Layer 4 of a small transformer language model trained on English Wikipedia (8 layers, counted from 0, width 96).
Take only the direct path to the model's output, skipping the later layers: a vector added to the residual stream pushes a token's score in proportion to its dot product with that token's output vector.

Output vectors of the tokens that the questions are about. A number n stands for (n - 500) times 0.003.
" Airport": 600 399 591 413 543 524 287 818 551 628 656 803 428 342 387 580 503 439 546 477 374 484 462 672 325 507 335 432 705 355 633 337 169 319 218 335 644 624 459 402 459 706 420 604 442 611 462 850 446 591 533 462 520 671 757 469 621 402 709 691 459 596 510 632 622 525 571 490 306 434 562 345 636 471 473 468 404 494 420 664 451 279 333 362 319 452 516 545 619 886 526 318 541 518 327 195
" Foundation": 446 470 523 595 488 544 469 698 615 319 685 636 564 505 600 591 622 438 482 429 451 644 505 576 204 630 579 304 613 361 587 528 344 361 531 548 449 415 423 334 428 678 628 584 516 471 446 430 440 655 347 525 630 505 482 433 685 447 333 740 454 358 358 501 443 633 628 499 430 585 544 282 708 606 552 628 217 331 443 554 550 422 651 345 460 679 333 530 568 505 602 368 340 711 391 282
" affili": 318 354 591 587 755 548 457 602 391 468 524 501 464 505 539 494 542 366 447 525 463 501 416 515 306 288 476 562 626 295 572 409 440 446 374 533 611 599 452 251 501 569 468 377 375 564 497 544 726 778 527 501 584 577 689 457 732 287 536 352 673 456 586 582 317 445 438 555 357 701 704 447 869 790 447 415 426 375 219 409 577 483 752 345 429 573 466 258 488 601 666 440 239 560 478 682
" others": 485 266 739 583 433 413 182 478 712 672 511 552 527 706 620 554 623 642 419 502 513 549 438 357 489 647 594 359 607 311 347 457 407 689 566 542 507 459 475 392 753 338 262 480 381 684 595 735 489 409 610 447 469 571 839 283 429 556 595 668 626 236 409 220 291 616 435 468 96 511 623 421 424 594 635 611 259 704 444 393 220 612 473 473 524 658 391 221 661 534 701 481 471 798 642 210
" include": 474 412 581 420 327 318 458 759 628 668 730 775 477 361 669 368 569 810 506 604 602 379 479 599 549 525 501 563 589 274 416 760 510 489 753 617 798 380 467 182 501 793 435 441 302 733 737 268 400 289 429 297 564 265 601 453 613 404 682 612 578 235 515 358 446 483 247 555 230 684 884 298 459 556 324 456 369 274 474 352 625 411 495 485 423 511 571 532 435 463 672 514 634 710 262 307
" consists": 478 372 556 371 391 638 339 723 676 556 454 639 480 330 488 442 697 609 655 762 445 290 441 714 543 698 381 470 795 434 498 616 513 360 697 644 630 524 418 154 605 689 491 394 469 570 368 479 520 467 416 427 451 490 699 506 593 429 632 510 686 371 425 494 242 635 433 541 299 349 742 329 712 398 605 328 461 372 599 382 399 277 437 543 389 514 606 479 280 415 652 461 351 646 552 470
"artment": 431 308 657 389 672 770 200 589 412 425 516 504 626 495 398 719 679 512 368 588 240 550 558 595 274 861 367 529 585 658 555 522 383 358 441 592 790 342 233 595 602 632 439 402 428 735 520 695 574 796 484 510 356 645 669 580 784 378 561 513 381 388 293 495 304 365 473 480 579 668 500 206 525 651 508 440 365 285 287 368 441 593 749 418 581 745 394 283 484 567 303 290 553 642 473 337
" Arts": 500 366 653 421 574 554 552 790 518 185 622 681 475 409 623 592 631 352 410 292 469 533 682 750 407 618 340 305 711 224 584 360 355 401 594 634 622 632 418 131 516 582 448 455 543 382 382 454 508 300 531 571 485 767 658 313 604 390 624 681 449 339 350 354 574 448 513 520 702 584 693 362 430 643 500 511 286 500 570 688 551 612 682 457 343 759 256 287 507 616 440 443 327 623 423 492
" family": 497 409 569 713 714 593 373 660 704 342 412 512 543 508 767 507 363 433 409 598 537 399 664 471 288 615 504 618 457 331 558 608 654 325 665 745 497 446 497 493 668 522 717 400 504 579 390 625 462 685 680 519 514 399 670 420 461 366 318 570 335 496 397 402 410 468 557 517 508 700 414 198 454 581 699 461 413 504 485 331 359 642 634 256 497 582 353 592 478 400 496 417 221 422 523 330
" studied": 559 454 579 493 483 564 591 825 627 307 485 443 438 545 593 328 589 561 579 316 349 270 512 537 482 649 491 550 776 135 475 621 291 509 645 620 801 411 428 315 614 697 583 492 410 602 287 761 555 805 599 412 497 355 680 306 542 501 496 462 596 337 431 424 395 360 476 545 294 402 589 435 636 805 675 383 443 579 474 341 392 448 724 668 433 477 445 481 591 387 414 316 388 559 384 387
"chestra": 374 248 560 110 449 562 339 703 456 666 698 573 641 503 781 434 565 560 698 277 600 435 626 438 253 827 166 508 750 618 571 426 299 560 716 745 804 349 249 348 743 521 323 478 503 493 488 398 357 602 589 604 693 449 510 300 399 427 731 523 247 219 304 399 179 570 563 486 356 488 952 211 525 727 189 441 407 567 683 508 176 668 640 481 560 655 315 358 645 564 691 530 426 593 547 512
"writer": 451 349 822 522 399 450 568 518 579 228 493 542 602 630 947 580 640 406 777 187 326 512 703 602 164 466 423 518 639 192 414 487 527 512 607 566 972 418 339 634 613 519 360 400 607 709 484 350 697 392 589 276 530 560 512 92 650 684 610 421 633 306 293 473 344 637 453 539 590 542 722 424 534 570 258 521 373 555 331 457 227 521 681 248 249 614 544 250 335 512 845 440 297 671 653 588

Output weights of attention head 0. The head adds the sum of these rows, row i times number i of z. A number n stands for (n - 500) times 0.00063.
o0: 478 756 426 529 566 567 587 566 203 562 641 582 308 524 479 611 572 498 518 568 551 460 503 549 387 253 459 255 408 626 497 558 530 471 351 579 393 816 375 290 207 437 532 481 473 311 691 436 683 455 453 547 562 767 494 308 666 530 455 418 295 407 550 495 511 408 531 516 583 524 542 399 564 416 623 468 702 564 344 582 518 356 581 563 738 606 496 476 522 449 529 353 402 224 291 485
o1: 453 365 310 428 261 619 648 452 456 431 442 476 564 317 273 351 567 568 464 543 491 564 485 538 358 627 379 368 537 454 596 578 638 435 550 728 467 503 550 419 539 403 394 333 511 514 298 593 575 446 321 443 438 301 639 447 449 465 653 458 736 571 631 537 315 787 572 557 326 281 575 691 569 542 604 336 525 529 497 514 509 292 581 423 439 599 557 586 480 352 585 615 399 658 724 593
o2: 379 427 580 657 549 508 496 367 479 496 602 435 516 536 514 740 474 274 469 389 357 310 398 363 330 479 544 414 249 400 520 589 569 426 366 277 504 512 932 544 367 488 618 435 536 566 413 580 618 649 426 466 644 358 513 356 599 483 448 693 314 344 400 543 470 342 617 460 310 387 389 477 522 323 548 584 346 433 477 450 408 355 426 502 457 731 791 561 669 545 509 691 534 569 460 373
o3: 499 514 609 404 481 509 455 548 450 512 461 464 415 424 555 462 484 412 330 337 380 383 517 597 430 623 271 353 679 365 443 658 495 586 506 542 449 486 624 589 534 465 541 343 595 544 620 802 446 644 676 546 400 544 531 494 342 688 359 565 416 547 448 633 563 429 554 650 328 294 326 559 501 291 630 506 809 448 602 326 557 481 606 517 472 401 453 363 707 691 527 484 597 392 343 478
o4: 386 689 532 370 562 581 572 334 429 304 432 403 522 574 434 485 713 346 577 677 533 532 567 484 547 514 493 433 512 728 586 383 597 375 654 575 592 484 382 277 401 265 615 641 682 600 369 376 517 573 478 595 697 629 394 645 325 510 582 307 625 447 433 542 484 427 504 573 637 460 322 455 407 363 567 654 405 613 364 678 272 535 529 519 444 432 596 639 327 664 306 299 634 473 535 394
o5: 433 451 437 168 551 321 494 507 631 551 376 466 807 392 398 497 586 529 334 309 450 341 533 450 526 697 662 530 723 515 747 520 587 393 642 418 513 734 410 766 614 284 679 269 700 398 250 438 776 447 615 471 393 513 427 506 400 277 465 535 240 567 315 228 570 585 513 698 490 419 452 544 348 497 635 482 638 600 548 722 332 414 295 566 487 404 575 367 322 508 563 454 768 528 459 269
o6: 518 433 447 396 462 449 643 618 399 626 572 379 142 375 494 346 757 546 490 550 540 468 478 560 494 461 577 597 415 447 585 557 584 608 336 664 435 443 717 461 400 337 591 309 556 604 697 314 442 620 478 482 698 411 612 556 754 526 480 450 664 653 374 287 523 352 391 367 486 673 523 344 476 466 420 274 448 331 569 603 556 496 614 242 476 506 400 410 401 809 564 479 334 515 422 347
o7: 522 437 573 673 274 635 592 406 577 490 336 510 656 432 574 556 588 605 500 382 454 528 561 548 371 620 677 501 431 633 701 634 686 721 400 892 264 750 396 393 381 250 504 510 485 517 551 417 492 424 583 527 769 417 832 540 417 579 424 564 592 548 355 304 637 619 492 239 481 552 738 536 476 657 537 507 508 400 635 581 349 572 656 661 425 649 412 352 410 585 559 361 394 676 584 410
o8: 488 706 559 622 686 402 493 523 405 453 679 324 500 586 543 561 498 566 567 588 534 518 352 562 492 500 298 692 536 537 563 498 793 537 463 626 508 649 532 558 388 639 372 318 627 532 675 376 504 627 470 361 599 305 535 521 589 486 478 466 388 663 374 570 661 750 559 577 499 484 478 367 486 624 678 340 378 534 374 463 528 388 582 194 748 411 342 526 316 500 496 271 534 592 476 693
o9: 631 360 610 356 384 553 514 607 506 704 524 608 502 562 567 718 463 646 522 530 438 508 303 499 657 247 392 513 280 540 418 588 391 420 623 376 550 309 678 644 543 561 483 542 460 433 586 499 892 363 795 502 839 411 622 623 292 445 448 759 687 530 540 549 622 353 375 537 391 519 443 539 404 637 597 576 621 479 378 528 592 566 631 481 439 453 645 315 477 730 517 331 668 495 488 168
o10: 495 540 392 737 509 532 324 657 540 576 423 533 429 249 645 366 508 461 446 574 656 436 542 196 736 536 507 462 408 602 502 425 481 570 329 379 325 199 443 313 445 345 366 379 431 649 575 620 323 204 363 377 237 542 457 520 478 511 320 704 460 549 674 574 628 468 644 633 332 628 481 521 542 366 527 536 458 451 641 310 510 424 356 532 461 530 431 594 316 757 466 347 326 396 435 619
o11: 305 489 690 467 426 567 788 366 340 354 352 602 688 434 595 484 616 581 581 421 512 322 309 429 585 430 357 663 455 678 588 528 340 682 480 397 466 566 705 665 320 441 654 437 525 513 543 736 664 488 659 552 352 474 379 435 483 395 539 537 718 421 414 446 571 385 390 406 662 519 430 409 481 475 426 640 473 525 407 334 701 214 541 685 643 117 450 489 605 477 533 600 523 592 574 423
o12: 672 457 679 749 741 374 370 397 485 575 556 321 566 533 430 546 740 357 591 539 621 439 308 382 467 513 525 378 843 582 443 706 535 595 539 456 510 587 608 391 494 860 567 554 424 587 530 333 383 632 318 461 258 490 609 541 470 546 451 381 499 499 570 524 374 530 660 559 496 732 563 574 428 512 551 638 472 447 387 312 654 317 445 606 514 409 416 595 324 533 834 197 599 617 598 347
o13: 395 603 379 403 520 663 579 518 567 401 547 602 723 486 550 479 535 430 319 652 290 368 547 714 346 403 537 530 857 650 306 457 523 405 663 698 629 703 707 656 522 559 548 495 586 672 424 515 654 636 520 424 425 622 537 452 522 477 483 564 504 444 432 422 575 460 435 238 405 501 623 397 643 542 696 385 712 701 654 362 266 520 555 532 550 639 692 513 595 422 552 488 335 386 580 417
o14: 326 490 422 482 216 599 531 694 352 566 409 388 584 589 681 657 286 457 598 582 510 458 420 708 360 572 648 370 751 633 480 431 588 484 442 252 565 604 281 453 528 529 605 495 770 234 398 711 642 793 450 550 681 542 546 314 614 382 518 607 512 321 479 387 503 634 686 371 467 562 622 403 700 510 541 346 375 421 507 449 622 388 465 287 503 453 425 666 374 500 449 387 377 567 363 436
o15: 560 520 163 324 537 480 581 482 603 399 706 685 631 463 641 517 679 429 675 638 456 127 461 679 449 696 754 617 518 442 343 499 448 105 753 323 421 390 720 378 316 498 402 407 407 639 465 531 258 434 246 489 573 707 427 255 550 433 535 635 470 475 438 296 629 517 525 780 588 443 674 346 393 337 408 267 411 511 570 345 424 354 561 517 548 502 750 425 421 587 394 469 532 478 313 419
o16: 511 693 753 628 297 512 569 475 545 333 350 568 616 512 761 461 403 321 380 620 397 407 708 676 339 91 419 571 223 512 525 517 402 340 546 830 497 584 853 562 697 632 382 464 485 362 565 506 595 421 670 733 484 392 527 492 576 717 490 520 442 473 461 522 428 696 661 479 510 291 410 607 397 343 410 517 299 438 436 580 827 563 458 699 481 477 526 572 443 621 391 395 300 458 436 139
o17: 428 529 366 451 636 541 475 798 435 455 483 433 705 579 618 431 560 223 609 558 531 390 517 324 678 533 570 306 588 630 431 525 406 382 400 592 443 475 541 376 470 584 584 342 461 343 647 357 470 444 543 495 479 514 600 553 570 516 742 597 524 389 532 327 525 365 570 99 532 334 361 428 518 416 528 410 548 351 583 552 438 530 448 328 399 559 396 337 498 567 628 566 349 549 595 447
o18: 589 683 554 375 313 647 421 569 496 400 512 291 493 475 635 345 698 529 688 692 350 635 424 749 441 530 569 504 561 401 456 534 524 460 517 481 596 603 684 290 391 569 769 702 527 483 739 535 510 691 341 201 225 362 603 476 239 415 589 404 345 457 530 406 514 677 391 653 501 500 316 583 312 648 641 510 383 554 389 357 466 375 467 452 533 634 384 556 554 261 800 519 591 652 255 513
o19: 388 496 630 383 744 333 422 580 511 682 365 773 736 385 643 610 475 574 510 688 562 544 562 510 417 668 443 423 364 385 700 677 394 502 337 583 463 602 509 345 446 419 633 350 515 623 574 628 319 314 446 306 403 486 527 468 452 188 463 631 379 577 560 646 296 396 475 467 779 381 388 389 582 501 507 570 395 479 336 388 520 600 716 612 561 372 382 617 415 565 451 464 555 518 542 556
o20: 721 445 428 498 443 532 407 235 743 457 546 369 554 633 473 360 493 489 693 708 477 396 589 313 626 300 235 576 536 509 527 678 649 682 446 298 373 375 359 589 346 337 365 619 593 377 440 544 459 343 444 581 542 482 455 372 445 453 451 519 489 450 642 613 604 371 449 672 709 622 570 614 579 572 326 564 390 452 738 375 461 644 454 434 463 444 448 573 186 340 553 740 573 344 430 604
o21: 629 425 461 407 405 337 371 668 622 280 609 545 367 584 623 506 815 297 486 490 571 569 475 278 512 516 505 573 526 580 546 412 375 321 559 476 442 416 702 521 459 515 397 485 746 638 549 637 525 665 643 454 540 312 611 420 532 554 228 617 440 403 581 486 311 807 709 482 386 303 596 366 491 348 594 160 677 472 347 545 531 490 555 522 517 657 658 810 680 150 559 317 372 508 544 452
o22: 559 348 605 589 621 511 436 570 403 413 656 539 692 566 621 384 509 527 457 520 563 258 681 194 497 255 715 625 157 821 684 515 304 431 868 333 427 636 173 599 520 640 646 557 413 274 580 440 632 424 299 476 507 504 542 661 431 482 434 482 505 611 538 601 377 559 358 924 228 478 520 583 428 570 540 558 627 370 415 582 612 349 572 551 571 503 800 566 485 596 269 447 488 462 480 353
o23: 389 257 746 661 675 531 626 521 439 423 368 270 426 448 392 553 599 365 251 708 523 406 544 453 677 375 468 713 479 457 600 508 594 509 650 527 473 467 344 471 485 531 420 582 460 545 248 673 467 427 487 586 536 682 596 604 632 703 564 559 437 710 668 511 300 429 457 462 622 682 656 594 419 493 696 451 804 443 436 545 340 790 482 255 361 500 303 335 467 508 309 461 463 450 574 569
o24: 733 490 636 584 387 531 623 538 683 454 336 580 267 406 562 348 526 508 573 685 659 782 389 341 384 651 380 526 445 671 625 418 451 593 517 610 623 643 560 171 456 727 523 640 618 457 452 600 554 305 472 308 434 292 536 556 491 481 493 663 458 743 577 503 494 714 424 468 489 588 500 577 501 470 428 363 587 421 562 696 600 302 637 563 485 385 531 412 709 453 365 582 387 767 818 473
o25: 579 561 628 346 406 540 540 367 694 370 683 600 367 421 693 580 644 603 376 569 382 314 661 386 500 461 527 234 639 438 550 454 572 525 333 335 664 460 344 329 538 308 425 230 509 868 482 268 524 553 626 259 436 503 566 402 462 581 522 363 422 488 484 300 245 551 524 673 270 617 473 543 284 609 539 309 629 648 512 324 600 578 334 516 361 331 719 518 523 532 245 462 660 726 464 319
o26: 542 537 826 483 485 368 547 474 712 650 394 444 405 254 634 418 703 571 738 499 651 362 633 752 476 339 214 337 406 317 641 256 544 500 811 443 531 390 481 426 432 414 639 615 371 482 486 554 753 541 459 519 387 424 505 742 583 726 652 416 387 407 399 574 501 735 492 422 666 400 447 480 450 325 459 584 386 517 495 599 499 356 512 685 500 499 450 644 367 579 544 374 606 493 279 410
o27: 495 446 661 361 341 651 427 498 483 628 541 438 789 467 499 581 609 458 361 512 585 606 769 516 802 438 414 536 508 570 537 538 634 391 629 602 603 591 638 351 380 669 442 488 471 537 401 480 521 692 267 528 552 620 478 421 261 545 408 602 270 456 337 307 489 299 689 553 569 511 562 462 535 479 572 568 502 611 544 629 462 485 355 506 550 492 460 720 756 491 347 285 474 464 537 697
o28: 355 222 520 430 645 601 420 603 438 333 436 592 485 500 533 455 511 459 431 495 510 155 531 538 639 581 420 396 421 621 657 515 642 436 626 590 717 410 453 439 823 550 556 643 550 648 287 604 616 555 557 469 780 677 427 403 484 599 516 452 341 449 558 650 688 558 454 346 431 476 435 523 532 497 449 554 529 431 283 516 388 213 498 300 516 567 683 667 446 467 531 458 439 416 612 541
o29: 417 522 491 523 292 507 524 652 544 599 551 292 443 476 550 435 463 403 356 499 267 494 581 383 497 536 799 519 507 357 414 714 542 660 461 587 508 661 319 520 488 587 503 295 499 770 621 424 473 596 574 738 712 413 496 430 729 547 613 517 571 533 513 722 632 471 557 627 580 576 497 520 440 665 595 511 494 554 396 442 570 576 484 428 442 510 186 419 554 488 441 466 193 397 493 587
o30: 598 540 543 321 561 463 675 431 595 520 584 379 505 648 604 398 286 558 503 365 615 591 482 510 472 628 376 325 414 619 272 581 364 475 322 550 265 552 244 474 606 389 412 575 494 685 337 605 676 602 568 343 766 349 612 597 486 487 397 165 444 547 541 333 526 457 543 337 694 580 592 663 478 453 564 626 439 328 552 319 529 343 337 556 426 253 414 408 61 662 629 409 350 495 369 551
o31: 511 530 654 385 537 358 667 371 468 588 369 480 759 453 565 575 636 426 630 444 323 230 548 782 573 130 499 583 526 674 598 386 638 468 414 174 406 496 863 613 691 612 665 476 509 454 467 478 635 479 442 637 222 487 634 329 382 540 632 545 464 733 664 731 310 539 596 830 517 461 589 476 743 307 613 457 549 281 463 432 390 23 333 512 574 351 482 388 303 438 461 405 503 434 560 407

Each question shows a token from some text and the vector z that the head gathered there. A number n stands for (n - 500) times 0.0041.

"at": 572 536 603 542 399 419 596 565 630 610 187 518 480 543 585 422 589 522 551 664 541 494 439 479 738 311 243 423 505 502 512 394
Pushed down most: " consists"

" in": 499 550 568 603 426 376 552 556 513 452 605 437 471 489 503 583 497 491 497 591 491 541 417 465 502 505 410 454 483 537 528 370
Pushed down most: "writer"

" he": 455 543 517 504 482 446 556 491 420 552 515 504 477 525 573 545 571 496 482 473 441 441 405 482 475 407 524 515 574 528 461 422
Pushed up most: " Arts"

"ina": 478 570 544 473 446 491 545 475 485 548 638 481 458 539 561 537 466 563 443 547 395 482 413 476 560 530 497 426 500 463 457 349
Pushed down most: "writer"

"i": 536 517 427 514 500 472 566 549 536 527 451 508 385 555 585 534 538 498 399 488 500 425 418 517 449 431 492 513 531 565 553 523
Pushed up most: " Arts"

" that": 389 577 591 530 396 412 592 486 459 506 566 454 488 491 484 539 489 551 462 578 427 599 381 515 537 530 435 534 543 544 510 444
Which two tokens does it push up most, strongest first? " others", " include"

" century": 499 501 445 562 462 399 539 515 647 501 524 496 490 316 364 561 471 514 632 595 531 567 413 398 450 483 521 548 365 504 533 482
Which three tokens does it push up most, strongest first? " include", " Foundation", " others"

" spe": 424 485 501 424 493 461 625 536 482 499 459 420 436 614 588 589 523 587 494 444 484 478 435 506 507 466 432 568 549 512 448 458
Pushed up most: "chestra"

" until": 519 439 395 597 466 409 552 409 541 563 659 543 452 381 446 525 580 496 525 533 449 448 471 487 521 526 568 490 483 626 418 412
Which two tokens does it push up most, strongest first? " include", " Airport"

" are": 415 593 639 572 385 482 596 499 519 436 548 467 520 424 405 507 559 533 430 533 470 580 359 535 483 505 432 497 555 554 470 511
Which two tokens does it push up most, strongest first? " others", " family"

" ": 465 432 422 495 434 487 616 601 596 425 543 435 529 596 554 378 576 532 375 539 399 598 373 654 491 461 523 506 498 631 582 497
Which two tokens does it push up most, strongest first? " family", " affili"

"3": 367 553 570 395 533 524 435 549 410 446 377 406 446 625 460 491 389 610 426 448 581 460 511 594 422 443 355 543 565 455 440 410
Pushed up most: "chestra"

" other": 435 537 576 411 488 485 528 495 466 464 403 560 476 607 536 532 513 519 499 533 478 451 548 496 443 524 418 576 647 494 421 464
Which three tokens does it push up most, strongest first? "artment", "chestra", "writer"

" written": 511 503 531 563 419 444 495 455 675 468 457 433 613 443 574 506 600 490 508 532 395 559 364 478 417 421 507 474 518 525 550 476
Which three tokens does it push up most, strongest first? " Foundation", " affili", " family"

" of": 464 539 540 521 427 475 607 489 519 539 526 491 481 587 562 603 565 527 561 459 453 489 442 436 475 415 431 501 495 501 458 429
Which three tokens does it push up most, strongest first? " Foundation", " include", " studied"

"oa": 402 397 366 541 456 456 582 341 502 538 717 544 306 345 250 453 621 515 421 657 396 367 274 419 578 524 570 485 452 590 281 414
Pushed down most: " consists"

"al": 330 603 633 487 520 536 537 537 547 484 437 435 540 638 545 517 504 407 515 460 444 487 388 622 481 603 501 524 587 495 484 461
Which two tokens does it push up most, strongest first? "writer", " studied"

" Mah": 569 540 602 540 405 417 596 564 627 617 192 517 477 534 584 416 586 522 545 661 541 500 431 486 740 322 243 429 502 499 517 394
Which three tokens does it push up most, strongest first? " affili", " Foundation", " family"

"ial": 514 454 594 327 371 438 562 615 555 417 647 445 612 467 492 513 562 489 621 495 568 519 556 595 564 572 497 503 517 380 590 550
Pushed down most: "chestra"

"son": 463 524 537 536 444 512 632 465 595 542 465 494 511 513 550 507 435 484 480 473 286 538 477 552 413 590 512 581 604 606 507 500
Which three tokens does it push up most, strongest first? "artment", " studied", " affili"

" ide": 481 518 535 536 446 431 535 470 521 504 522 516 475 468 576 535 548 515 430 492 465 493 418 508 457 452 428 495 550 550 567 524
Pushed up most: " affili"

" |": 496 499 582 433 526 533 459 445 427 488 426 561 418 665 537 576 540 499 451 512 434 498 534 519 435 495 426 615 640 468 419 481
Pushed up most: "artment"

" \"": 518 503 481 515 383 400 532 392 560 544 657 524 456 460 469 565 536 636 456 538 394 358 441 581 514 539 450 491 497 704 398 505
Pushed down most: "chestra"

"o": 535 449 597 495 544 419 542 487 416 565 465 525 433 569 587 581 567 545 388 496 528 487 465 461 407 425 544 565 624 498 478 552
Pushed up most: " Airport"

"est": 469 524 542 531 418 409 500 421 597 458 579 500 533 426 522 514 547 532 400 466 440 531 402 513 472 486 454 474 516 571 582 604
Pushed down most: "chestra"

" either": 396 630 557 521 487 621 538 467 524 566 547 519 541 500 482 566 485 539 432 511 403 534 485 528 442 536 529 616 651 582 446 513
Which two tokens does it push up most, strongest first? " consists", " studied"

"ed": 476 538 570 505 445 554 559 405 494 520 542 525 517 523 533 569 586 465 579 488 385 474 405 455 485 597 556 542 545 441 391 628
Which three tokens does it push up most, strongest first? " Airport", " consists", " include"

"er": 364 572 478 332 401 423 533 636 408 479 284 414 471 529 445 421 541 527 490 539 425 462 515 449 454 606 485 586 557 521 317 148
Pushed up most: "chestra"

" race": 388 595 682 381 452 456 478 459 474 454 498 613 542 521 456 574 538 518 580 601 535 431 657 430 431 697 436 560 725 437 452 546
Pushed down most: " Arts"

" urban": 483 534 438 531 425 456 571 483 538 502 573 454 485 441 552 650 526 619 442 653 348 575 407 503 626 470 471 570 507 568 560 356
Pushed down most: "writer"

"A": 516 508 522 400 508 472 587 502 561 459 408 513 457 620 597 589 541 523 536 476 448 502 475 491 555 470 436 549 565 507 482 487
Pushed up most: " Foundation"

"á": 442 484 537 468 487 475 655 568 494 590 442 478 479 527 627 492 572 514 409 507 406 391 448 538 434 362 477 560 651 583 576 475
Pushed up most: " affili"

" head": 428 542 523 496 419 478 597 463 468 554 501 495 455 617 597 587 600 566 551 406 412 512 415 469 490 458 442 520 535 513 434 459
Which three tokens does it push up most, strongest first? " studied", " Foundation", " consists"

"end": 490 546 518 586 459 452 525 464 629 486 488 456 569 477 588 519 566 496 483 501 406 540 344 503 488 457 503 448 525 510 547 477
Which three tokens does it push up most, strongest first? " Foundation", " affili", " Airport"

" was": 456 518 480 399 559 483 518 561 520 453 563 522 562 695 511 561 487 530 610 452 494 492 497 518 505 506 473 535 517 431 478 509
Pushed up most: " consists"

" households": 483 513 644 407 478 578 445 489 539 489 489 505 545 669 543 659 486 553 565 583 351 489 542 589 474 577 394 556 572 533 504 425
Which two tokens does it push up most, strongest first? "artment", " family"

" lives": 501 550 562 630 449 384 558 550 455 497 596 445 426 452 458 593 570 518 497 669 501 557 398 472 532 509 450 455 474 530 542 324
Pushed down most: "writer"

"as": 462 539 554 494 455 484 627 484 574 516 424 472 552 524 564 532 410 536 457 468 332 513 472 593 421 588 492 574 611 615 529 498
Which two tokens does it push up most, strongest first? "artment", " affili"

"ively": 503 506 670 538 348 402 697 616 475 377 601 340 638 579 386 418 541 540 463 520 361 488 372 688 565 529 301 512 606 661 571 630
Pushed down most: "chestra"

" P": 499 519 515 537 450 449 536 465 478 540 584 497 440 532 533 490 523 569 462 540 446 447 363 591 556 529 488 465 552 597 448 484
Which three tokens does it push up most, strongest first? " Arts", " affili", " Airport"